Layer 5 of a small transformer language model trained on English Wikipedia (10 layers, counted from 0, width 96). Numbers have three digits each and are written without spaces.
A neuron's activation on a vector x is SiLU(gate . x) times (in . x), where the dot is the dot product.
The model reads these tokens: " is" " qu" "ite" " in" "ten" "se" "." "\n" "\n" "E" "lement" "ary" " school" " classes" " are" " large" "," " typically" " between" " th" "irty" " and" " for" "ty" " students" " each" "." " Stud" "ents" " are" " usually" " organized"

The vector x that enters this layer's MLP at each token. A number n stands for (n - 500) times 0.0065.
0 " is": 502473385572520651411415445400660523330487528481489424453500637539282492304404501408565590407274411475551576499590506512332484343456651352324378464578567626491480618500432511438385537308327535660486426550461560683946478439683543416547480418363501472539323489570562419393542496380512614522
1 " qu": 391435401738572520636425599559778470429527456656296358633442330464444598377395417517527524361515572309355680381468424434544611399521599297494466471623518611465425424382500501538288568451480627750353439498459663670538463512641618363279395424470397657514401500474546610453549476468480661484
2 "ite": 297465511591563568439399553471711545499464388468480586514527608560290376514467533324661634273460535521460510398582560515357564370457695380440455463612589608479474679692327604510337341569473502675514481525493630503883441417661424317425561505409508537589419580662569464510411600489469567542
3 " in": 602506476650531620534384457547600516442475484485317411520544652443435486446305496494545531304380412530565610441630576400368558338504666450416431427531647586627429691421470557395531507295315529578597240572481513579975511424604390435421539429385578548452347446471478392485531421406456598525
4 "ten": 474460446595547621497336452673469552453528462491376439482581657248407480489399532319581583287535606452532543479687554500493602412349643541432621483755581584780559500467358715370526334518509644688478438532476569361629387344718528456473405529480472505528361336400404588520590535443348592524
5 "se": 547446599556596601550438344633496726431394500538465544536440579425330335508463486369549543480475564468497555427600469539350474515431669515421395456728603471672407490553205621399319278610535547668414500465503494489846587289605473391339455509462584580564435365532368548705552519564421576498
6 ".": 445483438508510485555323421447593481369513577440356486524540615399432447346376461407565598398318357645622679524572469463348436374439609429529381517497520565626435601362604438497451534271408452624520216500521430733882464379724433550420485301294461658489378499573512366379549452562579591468
7 "\n": 490444501554505387423367360499614463361436559404465360546485465456318555462287397461529655376285457682669823348658442410286542474436615427406385598403559577608508558377572355432374321390481371752500405557419410661699505514610530563428489228343513493460399394572496474460533470589523521478
8 "\n": 483459608556541463594335422511619568455464537364510421505501532347350480411238350457485588395304421636589847402585467421330532464451574412409436581377509561549533540394464364412477395308402471764592282532477384656789503504528465490449467177305514490563379475541429445446536529583576494504
9 "E": 414446542463435419583625451622703371395540408622615504504426365460426496627579428381440446459369434465446597166679550506284556472413625309509502603546510572558472591451637402514514321453340450713356585533526552684620487453653415433548258490328653548582486457350373491806452492515454528615
10 "lement": 477407408449538663705543441502555402394381415502598595663402477312475533463340503463558565379413528558444541491495687648425681477488416475165464631435584501655412381504439603457271334510349652621435541503467411645637483332467491442555591581592526509481513234361478315671538571730271569574
11 "ary": 569551483427646341602465348546428497530620524558452644596486439363326537308439510493505571242381432474467454364607438461341539515305555424388420472638713451621421357568315532480390491499346663741507524510441252539718552415591485332556611543605444445489410568486460514774453538711465517551
12 " school": 693646446426527497453480295564552528578459624592367414463521440291357563282481375442578483435504591603479446245640535421564448417392540454271332454503599535523279424532437529408375411401544567478413412402551339651731544414572502383562461685529416566527455242539425402699582515764399446485
13 " classes": 594429469380524489371459340594591499401613580517428442457375270399456588301579457329555571320410566609457498169531574473628384387493539463306341515652650501436362483549489544471383540456465580619430316494454346487747538510706419298513454543614412560566494344592371339701534459683287516468
14 " are": 535394419454533518393572403362661461379503400468468443487542465467259462265553502421555534446367414477575603328583495626460459381475637285300374362525481552512478446502510476382242652353359432705435461475476458520905511495730494424602531511497496500554366451561475408654591449422390646522
15 " large": 397550453594591503397330345537748479590465399567310511511525486481252470402378429546564570356370531527435600354637477512673444419511697276424382408568478505532318438658467494452419497551388509706480374541373579615739465556548455270381591478545462443512382382403423352829510476562548569541
16 ",": 437526508448518724562375397364578649528580466441373371733672367467366533344454575466500512354352453431378473345510503371471486279418647254484334496567382465607405649527453527431407484353522443646622396397542387596765367476665373370572512597309547578615413497395451414498574398617461612496
17 " typically": 366491510627422639375488448394726453527528469544373517539580396511310444395337516528629496430313620612558554426483532546361419460484613240446341389594617515633416564541496435572233450508395530678639509411375591641678615475692455406521448722393541499575390393484596376656643494548333603701
18 " between": 434462557381447680464407355479546479451415188425264331562553272501466374476338618469493456326374389444448558454454498326331678465409667371441462396613546454627280587464451575387461540648479624593631310481350489450653484463673399401336473584515561436508413409423477401684525535584358705578
19 " th": 373370470598541570483317510487651482569343473487437304348374472406568478353475585494634623591624559465569378375478464566385585514486731210462448566620430410622314433470573549443516349657482468738618475395424469520473503471705439471485264706376362585459403463388455404555492374521539565569
20 "irty": 324437627469608511443387231554698546680453242582505374445462337451467342601369544551577499442653661392328572474542469569656632451484605302515557410616593462682399644420564478492527418725570613662511368323384309463542447447560389337309537394528524510545434375555491531473436574635490647418
21 " and": 504547526585459580449373371622682586627451410500348434581666320555562481519465462585597434491328511402555650409592653377403566412443625427447439347675505430776376423492224488394596442651447464542549423347508437274683405511474333407428436589437630557561352667553651536373562607596380657559
22 " for": 471521451619490688447420391432504491473526555619269413543628535417585454572442561537537467414463390398622472374524687424315559385449551237392567388633611456701437585528554487320427566669370590574521524434375441367812481514583450447388446410575637490511386310434546517706441602553199636517
23 "ty": 422531479532617651463479343451672424644491304537414357355466409560561439478480522433598529441545508360599413362607698391504605315369497420436486411737653402759406337457449330481393616619706626743469560355360370462531449354591562283380511543440510465559359480548479435493390567688454552512
24 " students": 672463451487410565457411291619625431444510552552386474471360341423287497345649440466576573400390600464513486283592623532656376342481387344260313373572575547516402576491345578440449599643622550553459304389391342440751383446618433331381447700479489515450388391645453359562480496620386600492
25 " each": 314422478495425530458612463479697437476550440570402457408509397485423540379743470556595561404364698555591497362553581518434422307366722424434358328477499645577319422556469486490407633471564546610403278577522398647671508724649592291372520596387526528628423499537601351665572528519334630633
26 ".": 372449470414481534522398370443591477410612561487284525561567556353405506338443524445521594435310430608568589433478433453465414420377646447523346542604380516667373599277624388460330561417379460629446313357538514652822471438816428500413501419272471648489425520582525387425528462677490652457
27 " Stud": 460450452582419591566486235411573525430558410605567488472461404320524448394532504464524579356483598439462426230624582529443477566359466215098488555589632634534390491555632442590453476767456657671282499366445426618593465519641631490468383472573492554538594403558471228577470419469337467436
28 "ents": 462421539398515410404466467485573573434563557369335541548289280551286512419586494490557566259364530506401535284529711585572434390521386419319359445670631615466525464509319503384344623741554525764454463488449242520719312465563501442545605645553390544503459555519443303616395630616444608507
29 " are": 528429430474533480353520434378667465405460350425345410499516501518254492283557537492553539475375384437574556372596562610457464379463612298332356346541516574528457454543481481365259687512379440737483471504453456567889476498713516393541536589480484449530317500550521418611607465427394675549
30 " usually": 410441526607443502381485472342803467574551450478405498532530410557276521302421541507550554404329540514535646507518550559379469449480599257414338353624558557588307532565443459485300467574340483690675439459409618636748574516661486296477503732423493499528455437505599382585628493521272638623
31 " organized": 478508483665634633364349335467572610459482577585366595500514274442332614483273517517507556320193580480424612456637491499506517457515628402316441358651581425542429544608414570378253541557489528688439479654405512597733300508591512438320529547349416478569420401577448366775564530544410538590

Each question shows the input weights of one neuron of the MLP. A number n stands for (n - 500) times 0.00075.

n174 gate: 558538553543417560595490446943573395543616582540406517522563383628287394503441588364645361429666519680411532571326447480577426480432516648539493514553438624520420626416497336708631538300470631336388536472473532467670497507524619355463650433429622689583363375545581375390426413703416480487
n174 in: 497480318357433627624510450477472675483546587468417475339617567411619439578365568289643700382503420457587500373814564421556286462388344478616518246592398429653635350567490424597314430665334648424658401471578395293470377574400643622486405435425595559605376653707633355527354398570606489552
On which token does it fire most? 26 "."

n81 gate: 358332587510396363560514539651337610620562545558404444623443470504549594673638496483375476596299503496403466413528514511481419391392472580337340468291442373597539483574234452611656577510563455600463573441461483605634497479379098683636623638561440448420452383796670517436389497297287468694
n81 in: 603516398556506431315692393651507570506559529612264294622271437530624664540594547605588533426592491389507354598345523648447340407249487473510577423466534318357619275583460416530377487525672577629491580521137440543374471658517435541547517666474392418546468419510481453490614538566438460458
On which two tokens does it fire most, strongest first? 28 "ents", 24 " students"

n243 gate: 276417381285454601455482437400503560450506345497598482613508396675478429440477398445312672527480557555379514528586259491555533393612380359422455262428509461582312385410642541524419407397479375687406513508524526485434488414358588552609455481629480456500541488479382261488457540536436422371
n243 in: 430506512464477488315557645534494623488491557497443424558613388383440218485551346600518545700558627485527450413378552590473411589462536563597432715630578677416497431430272596469627633582555494500335456449576389651497580564290635444540445545506544476554461512635359660497593359691400374419
On which token does it fire most, and how strongly? 3 " in", at about 0.19

n229 gate: 593385636465472549692683523366413566548409433452515474373726485368399503670436316459433364530301719344600484491428513371338431459406641426601493546367413579506310371272625394473453565512484650596472626551428534264770519591592403500576432491635478590429478420554544282453459418396482457529
n229 in: 404559516607534598460500692564229464641463510464451484531584410649482462418340414629487409384481519287326396446474438407326635595431516517316543576616439395580569525660583567437387506491314414606257556585405443399493557623427619220470569536645500497519541651550430850424462551650466589506
Its three highest activations, in order, are on tokens 22 " for", 18 " between", 21 " and"

n54 gate: 518409527375312465549236504529352548635397454619226552515560466309585455650631751390593433460511201640488712576599512532612377339451481512332300205672407393496342463330522612601378586485745427573444553449453454367542515610340434675681275410603602465594619826581527515153481450303537472519
n54 in: 594477609409605561412524601404311517741577510491471552451484575441465533373591611566594595521464581615135424551592339476539476280454547620497465143481458524480648474510564443619432253379640600453487639725370418571722533619545588447469360575371556442616637624539523337669464546445695348443
On which token does it fire most, and how strongly? 10 "lement", at about 0.18

n247 gate: 391393482550414457377450482503372675345406514553432467432592565613476152399401362343372568507559476485482652407511457467529525553569489470538526329477433489677648374637547734691500408524518447518720432560576441479355399436635368882434323176326538618382556450678430455284441643583493416308
n247 in: 510425525628428611360489409510645613335466352388429648531343609453816648550549496580596486395414765533557483579439557438611782458455627663486540515477548608429489422360809567537412500534680654489404555423393780347656503325209404331445575520393524337561489567681497507361349458536507659436
On which token does it fire most, and how strongly? 11 "ary", at about 0.27

n195 gate: 396307461598642422551350629464525629469367528458176850443473369525374731493601328599476458460595453431539537418408543662541332500445469361617453374520533618514756587560590423457542500427720594702405436470723544729636675638464461449446475497613429493363517298643679514514401617567610389378
n195 in: 558421349346536506527612555595600484540455503416545363422533461272369348650469394457456591616573611465509403544284433648455417667482472516300381417550493440422468482510369428665563602598386326528512574685608515553698552456619641656461601462362400735371454572624567427573454227399444631484
On which token does it fire most? 29 " are"

n116 gate: 590611469441406577260317429304628461469533545423325429507570487752415356486527411439337524415446557568566608400458381610401390493595548670514632504409471415514697404363520693332203500474546473335276434477318453521355449580496607473436528593385631365416308703316531487605349453287552447728
n116 in: 574626580558447555657518697650348548511651536624390640437288569281394444257568474691363384648525364541420644699335419560471474532387453621560478185360500588615331524603418514354463497428544393471392569446694387496632461693448406440392577618404651500675597540232585574489391698544812567453
On which token does it fire most? 27 " Stud"

n85 gate: 553597794496348514820308540325489588719520482404649518418305729365619521300695471503468260482559531412482576400522478485657664542542376496504449343621507623354402534529456386673418473443583768486572539460457542522354535460614568618585688334584659393629489468340510424535521434619527788386
n85 in: 401538622464490331383472500294553463348777628431208649462510750471497452275603405580507450332403568239546448507583446467478704623437468522486423489638526369422446384594683660732398500702673645507576441637583382464561668550537550556437684431521628250421377330414427514538486622622510445685
On which token does it fire most, and how strongly? 27 " Stud", at about 0.15

n65 gate: 421596494685426438260421533420553389608650570519497408306385492605400614440503251592500633383384444394597511681565547572400512549586620430402458425494311563512586567470572465455621396619548430535370479602444312600412644535470614480479553372331480488582462506454664480520386397444569611471
n65 in: 487559589650252562664507619281432486426474659434568469569362497472633434441669329553473466399536294265558593452393555461365538544540432414557518566265582403503653507569584646380491467329497155710487581583376171473562480363447404497641465418437698442510426361450547507467387427397510650456
On which two tokens does it fire most, strongest first? 7 "\n", 8 "\n"

n232 gate: 604464500544520311356429517445361406591664321434442455542686546462523619400399281503500541298553487493548606481383466566518340470599689578570381368583560524378528549459606375560581650294552433567352103806586500418657533305751435593563400402473487626548537581458500434666484583476545427449
n232 in: 413439696476413468513455472395590514624546538355361397553557700528642480511466504592594416507503423321566591607454648614503514432622600591463632500346659708738359633430734597435567527493352418586403256689560591500586534147546500365357535452483527667549613704652507537442325700574625308600
On which token does it fire most? 6 "."

n95 gate: 367547567514690447645399536619405457552374594623520568409376386446520480596538783801196327532395530269700537513496617669632607510575374723569302539437471685510504547461410646739506342576340302535300417516355561514451428514579570510489645477274629360525604587544455568521527486560447364448
n95 in: 356583510493503443525694405469480537412363435396553440608427569696497717393474500609280613348497623222388551442490633490556349399506730586558338463295569453323460491523366457602500598450540350673376524478344609626447342523554378555446633356426427748695705526428452529468577510417603500585
On which token does it fire most? 22 " for"

n92 gate: 566526520273490462555416389653179552285436574406474483471630549417381451479463434414513490490281740580432585453113524271615517490444527521460406310538341545517452361425452561692441455564360557440399528655520401371406414772497392503598575434602533520520283692412530562464595483524334555433
n92 in: 576442513374576516555625494375531616263416541430335756566479461581470451500594519309547427416491437649594433453599465448345371646466541365552351413601461551550535443446646550533477376443446450475509609494519543503679553418568601383643589409549454336354609572379694180411255340395598497443
On which token does it fire most, and how strongly? 11 "ary", at about 0.26

n138 gate: 401543570690592554546461520635413503411489333430561574320312438615596443358547423475483607431562618552371554529605616520472520409424461716484417337418380574517483318557479572506485562526358547647592518534500639393446525570451520257589412474429397430289456642576489605505416497415553520475
n138 in: 469477330520516708516668341376561628664586523553529383451678335324522474695440528599695453476565484389510529456292350441612493610533581292603555590513549527396568635479379597312413468596490490553438497528677644459413520592728578648611363631467572527510620235493533683464700454446510414170
On which token does it fire most, and how strongly? 1 " qu", at about 0.22

n241 gate: 618628553465568482585620730531724301444483553391444470401441531548492591593471319682680334470360441603465609426428581397474476535618570494523470491403540401421461303509592424506584641436494351477472269555500552405627347515436409560482506500540326533432395535251497566471511546568430678500
n241 in: 571642406470519416522695398660467558500396701402437361462411427663497548693414497536487390544262541589404597543248426507458486543458563510699422629685576669566632478621450560500506513626345490424484591394510539550436621503541756425442709580591448467577474351420305821741464409356472582490
On which token does it fire most? 27 " Stud"

n122 gate: 517756730500566500552575540608425635585737567467490296411428421599347071366606453622464274555459565489550351373384348500298646570573400328514533580483507297422446377362324482533497610405685574578628396416547371615535395554427504462570373483493535539791408532560622479444621385446571307607
n122 in: 480318377731451467437640396289677433568705328356325794528597396677568510592604544546360456555427535366486584520694679626432448472609453572525256437507474471475368552262616382288347639653460593479531543473522648518628362438478323363615416349472521355377639389327422601539248486438497471295
On which token does it fire most? 23 "ty"

n131 gate: 484448658611486589604506318338531459579635562529484570322470547345551636631574558542346532558599522512517403433581477614636748371528435521427430556581598581690454563651484531527673382422645455466519432484491575457561539549371577489438358577453633529397587472372452544489320522633359660426
n131 in: 332466443343569431509500527531435364400430532516379657426406443436551655602720503468379568412446611604533454417515560339511518555376624624671312506475559657712596608482438403650304651562467570468503535542638390417602602569600657364586497596561514482601424644478654374352422517452508533503
On which token does it fire most? 23 "ty"

n66 gate: 582480367625389582379291677340341361664555537494767510396523523445500339442346514338463622594382627497503592535325414350603597520510638811550444406561398641584442354479551625514301432516414604456317553459596516527485503377493683493591473437801572517493540497521603719497316421671558414524
n66 in: 555515538346573275364609487621472381590545357587697369413515314333432442513363500423325686458451530348581430559589503600728513417635444484500571355547559427469516554560464472458491476402376491338336320426519485399665469484503491381545506384626619579695646428549534585393451472595399205437
On which two tokens does it fire most, strongest first? 19 " th", 17 " typically"

n238 gate: 512576446544485522230472529527607536469509594576365616564476639429521350538456413565651430623411470390718475529375490568494497674725443444488701700524579532462391431362479616337491585575695484681509370503631377836439618433549519491617641599617485585468413569533376643685604444468482426456
n238 in: 647446462597520524571330464331459575497514383549293449475590480431497483551448590463356485334332421606506523602464506467453488451374541433503346425284451584336613551455550570242662548542500610471622460536518520698557612556624500534336628505339554556541491409580578514270471445589622644339
On which two tokens does it fire most, strongest first? 6 ".", 29 " are"

n211 gate: 673615552584571623525558523427522431557622452559485628494457411569317425258446516579417461339469559530651553299559611464419552411522417624330734500600440422458418607278430564543580408409487325376540477461549306271334465484734474704576575434387565407439576497473572599290516381351308444526
n211 in: 563441521674395473552368636632629423500593203566497586497347702563390457445449503560303527399480536444405454440500448413594403564503554319680842597682518559568341552397581483444503458677431678406589432357510391623460487384671388560447510443417572153251564415504500490450401490256461368534
Its three highest activations, in order, are on tokens 4 "ten", 3 " in", 25 " each"

n141 gate: 418507617553418198347472467553553449556617427673352626598439500431500500425276432476549507478224395638341414530596564279607594438668633743662334356244606425542371581368363560245555507380518263416677471546536586450451452511298500524471532539345647408415451461397410558466428265489447374613
n141 in: 411513528785447177325551408416589504517790466497412580678381513423643513483565440476572648447520487408541573593577517436540651558413562658426363479267496448538542467441614490415288365497573439561493531568590513265541311507482479580220510516537600245576500209640503457497333295545565496630
On which token does it fire most? 7 "\n"

n213 gate: 473511556385489539330512446550435596468564389323506323613729475593472560521439380356391524397580596370585574467589393379387587425583474730613343572514328620579401508536570485509527444522676340415531543395565554553386344589554459417318408421474437361645564468479609454440349419387628353468
n213 in: 503581445290363562587484464399458619414252359676497257509587506503475534566295612342619640421591519623458378406428493507543424471516529362478583480360648310410513469202509641600455364442369503551416506521644522451344586409556568670540402620610547526338360455540355438588588623702476672603
On which token does it fire most, and how strongly? 18 " between", at about 0.17

n242 gate: 545639388591588465513524554523678618379589521571557447554477433557759442486386475415577549496267631518507480555641362568334282500425625471541565518414664653514468353489623649637696302569504607230365570621341418426643627240604493551576369484630561535339455316536592561281503233542675546636
n242 in: 590455608550441482328618298422275753550405425586623496565411545533486524645528694483550381570458449504536542627420435864452774620552393227405529537588571420546449596634378472611520469432464440596590516483428472432492591547636250587356272417378399249611447596653700555591274528601354482232
On which token does it fire most? 5 "se"

n142 gate: 523404500581419663434515545564516424408197571511583468521351580452532608475577576506491375506455330692488542604641506567378329638506540526485510634228558254466405435620465420551569539474575417503467494346205391478567384463459534709439440563533443460494540407497524626652584585472662519729
n142 in: 514621437754578717480426622396598460663534287406298679600468580531492407500601631491509452323408534359586500478406443442473533541369598456409521448570435388518715511433446405500321597370690506435497407486506578479423441479479407506580298367302595437494459580400471543576572634521477613610
On which token does it fire most, and how strongly? 13 " classes", at about 0.12

n82 gate: 360363460447341470506477429503556708578388520643512537364219503517456694483559476693582645507614365679503609512716556392518651387474484370410466413528332567585473553547475347714530513357646487435510593654536736523489484526396549420497493570231570493437419474418487503641481619278494218402
n82 in: 518490341530628603487441378597705145454735687460588550478475528595481487537510662445358487368618354588345433404567336449500325598610467538717581412593321601539443547299478661449661437475527507441743509361643481580621558580405606352364550537526474570673516369538371628455455445530550547665
On which token does it fire most? 9 "E"

n8 gate: 407440408150255265544649619571442279653480488554472585472412564589638516707537623350558592466359432380762480554416521355384661590524570344508713543316695631690475576508476504513443404606251496273613299391563512345464235341325716585762694512654637533400578421678243613427391480869681356442
n8 in: 623631664714664534324453622458517528510471530698249569497533711549535533548520559646439568635605438517561444383479414423618552440460487496350424559356511617578524545490461503395700389301449406450408512427301434514613616626604578553517346582566595500507470473592460395536513576288231933628
On which token does it fire most, and how strongly? 28 "ents", at about 0.057

n31 gate: 532451468548384474592617289599465620280548582614401513670473600429593383484494455361500277419405381725421703672330420383812452484546547434500584532449622490468452715465473440575439454446548459487439659369302577541435503411432471500471385591491531316366462358602509280512475522468533458453
n31 in: 483564467488465375509557593571431642509583425511406543434581422716443640417521383474620548599448587667302371601631506277524479453303506572609339537455299414434332396415520425559492708491351521354477739325445444615555485524611482374503427517447369358455417632578562459503357444597511432578
On which token does it fire most? 26 "."

n234 gate: 280191606530475633405631591540572665409453510409572534424557585635569541473768527561447616682487601453602481558443333405515567542513670469455618530438407467343360434497584376636609506593543422386328500528350580576645442404416543465673427424513510421427191428538381344484462445477247265523
n234 in: 362462643576494564455295463409540334425563306500560463525688367575707349598523233306378473463702456602447445420463584606470848647642523569461469469668455517365571525654318625541509652397483657339420346565490597427418494637385586455418456472506522517610536467289503388455545542563466601348
On which two tokens does it fire most, strongest first? 11 "ary", 12 " school"

n137 gate: 462563476565530749500811567487421468619546357500399486510546395514676467619405535554387231532274342415545423500538545595405560524497476432396430556532189437524531510469282643514522372406674602534480550484306550510559507735841466373585483529487497448569514357625520424346530570580701805616
n137 in: 317500674623517482351363417271588500472440629637400482541723436475513613557528694627300496388371524102686367562714507297421371646435458511421500659367628389539386655411530651409562466517568385549486349619514541482447538380514644603562365467417531595450698525331579350355767472447487532553
Its three highest activations, in order, are on tokens 16 ",", 18 " between", 21 " and"

n39 gate: 500460542407711555469401411555458500538488602331439569512444482276604478477452533585426481510565448550808525590467581434391490199644465523607500549509657653737366488624664369450512420512301586567537570379386375490393617600444770403331402420462460468406611542570368547365316563406454339545
n39 in: 537270330579548447793661493497487470552506470497535503424440484493531430611326290584480623527612471708523674426453386592527460536594493497623405707323441534132476430322428530623439560553631654618605581553614590321631377483592368687398520380413433563453477513421484532452362523590343399322
On which two tokens does it fire most, strongest first? 8 "\n", 7 "\n"

n89 gate: 397303407726407552596423492350600398357679596353296492578404354496405672583581621580190400417636486622489756493406552569550440522352459693529587288427288365599492496650528419431415447423673430661586436490803576437568435522770600410660605596572468455701544478238601636435514630324367421393
n89 in: 332507496624290374565341507560553591658604609342301580660319299475470572374465533531418404460864473646578465410399669690376446552320489685423467587370404236627522435496631496705418398604446567475445506610557531475550549375700553355434633635667417507475539645600549503354514563762564605606
On which token does it fire most, and how strongly? 30 " usually", at about 0.34

n190 gate: 593623418488520329325494429469491577398669506562483457599506442268382711534470556642509457370541448491778468531619411466489438574535527509459426438574654518347528431583463503459700529529509545467424365608518512697649550527562624585410292494538371606388616275497672482497720450524600451407
n190 in: 677510408405568326412577648417592547668520622585409306585673348312440620464570399652693521540422443348620339461372529457639565535548626412569467608659717396346360591371493276402578635717436340423541481639596466472254749578713687541445304601476674500539510511452545408569637469642410493518
On which token does it fire most, and how strongly? 12 " school", at about 0.85

n29 gate: 503364462671368552368319584416319591351519527620389528694411566367536434337361458530387442377530234577428420701486393419405493487400507589322472798407468590636448409618575592571450612422528618442678394487510427655456698386493415460362479471386507497091368442454433434473384543521542388340
n29 in: 567787303634522681516386517571510550558534519479475610390560678590596579696549774376474585564389691396604557530411434631480600516525545616506359527598262434529444478606370532520596453549384510633494566430266541582381654369544425341399424436580253435621355438415430683395544522510580417650
On which token does it fire most, and how strongly? 28 "ents", at about 0.21

n36 gate: 613562378587438652539463456350540580526558339554497429500514572447475536697566506418601509553531494521645522595403626518427400363675520319625500624331596338606568511606623549273572558382559506362511360671500525485441543451384399678431333441415475448549551405452469391316525398620634482462
n36 in: 523562443399531485498564470500262580561484454539437555406491451638400647522529422490380601482488472399436531619460465510425588560464339605563356578405324552493473488490574405497509514505455590415692558512547533498342478631555466462528550618531545470475624712482541332524467510473507472316
On which token does it fire most? 5 "se"

n40 gate: 587637429475486420375399801599362457424468430469352615454478611538379459454528474445551614462423557532548453397643649340470298506492666583500399393508750411354491422471508525407578641447497631570549508630477401523573578349535489483386408393412380525426503663618602495434571577611532535486
n40 in: 397418352458399602497724142488601426552562643672556477538390544507494465689536483487350638777566491607363582616477457426597447410481526357449614587638469457607616743285416416483467412392447368526516580454447646379556542520651422481493586452647535628556764399476302610519471497467534510344
On which two tokens does it fire most, strongest first? 26 ".", 5 "se"

n145 gate: 660473447404437347651509551552642503491652476509415484453408509686667581466564355651426469554485556735475749428406409655506406445518561333482595449419484697365594594425304472494545447663453540320566494271460428562500603559342349563573506591485380553531339595577557408639596461488658500405
n145 in: 538627439586667523392554647557478474241412639547661545439374592507536528474513334516389522585451537408459410437548290431471477736494703493531454333476533416462451665358536510335603393482458689535475311506664661609473447680670356469414545432516401436683692379600662503425373416420455399357
On which two tokens does it fire most, strongest first? 23 "ty", 10 "lement"

n202 gate: 429460494320547516546737434506410493583524592461524480272352408549473335559475270371423484454441531348538369368539607546555582544653522637453296576606560679490503537562442465553491414470601376455475638491513319542331591484704564256672601461563475564361747478426230466390550560539588297548
n202 in: 571309465596580513411668360482672474465470415515603435280338576497693454558538337531386526722614439372465454452571803385489542478478640443416631487458457494709477400506304471648430384590645538497583515479542413433336384503487592342566213565625639436398538456659416414472636491529518474608
On which token does it fire most? 23 "ty"

n165 gate: 548680509579576307550415478540485696428549560584416293579518503690385544642669295506442356407459675497485367616503565462372376581562376563488332681563405364672565538645437557610606439371509593566538489469506479641458500414494287435513497432515532402579467579357491585458414280583368646552
n165 in: 460395546520513579614578463404562544406351585524606557368528522443317595310588634654474668594643459524421564570440304689576607468474516476413608624488425463503550522550640236446419566574427652568424470512417535447620635500416418506591490573327335812414529741821651430593398532322385604425
On which token does it fire most, and how strongly? 18 " between", at about 0.074

n214 gate: 419362576357585524652715611401445431471461480478600687494371548431425508453607584534471529419596550605465491478651553533531274468474515506623467345401406583529556550444544546545452500368459679543621492355450401488481589397413544412566801676526466620591310413397317449628483551312528503520
n214 in: 500394640465480378665279588478429430430290535451584359299426412573497626509482400353465684306474605527293603599515443561407476433589400506607424648369494515429494545389632518512361659489572404681463522392604466675510445515485524644597530388460526456565582547488572420457411543300534503606
Its three highest activations, in order, are on tokens 21 " and", 22 " for", 28 "ents"

n97 gate: 647575615632363554730571621487584428366474433279587565568549568541609520538674624523503497648389616479487428421589520455421479513520567584563611590541616507523363655319229245570311355201404420457529463617589392422569483585362460487545636478559399517649533487626556451385435790745417472530
n97 in: 525546563545561346468577537446360598346432509528520372506466469564299433585550289263673668503445466774384483419576452571369454591439375594503377561506428476375722503470608669645368446350524559530546410556428433329609482377644342622592518470395512497560559420590480468541488386482664503548
On which token does it fire most? 8 "\n"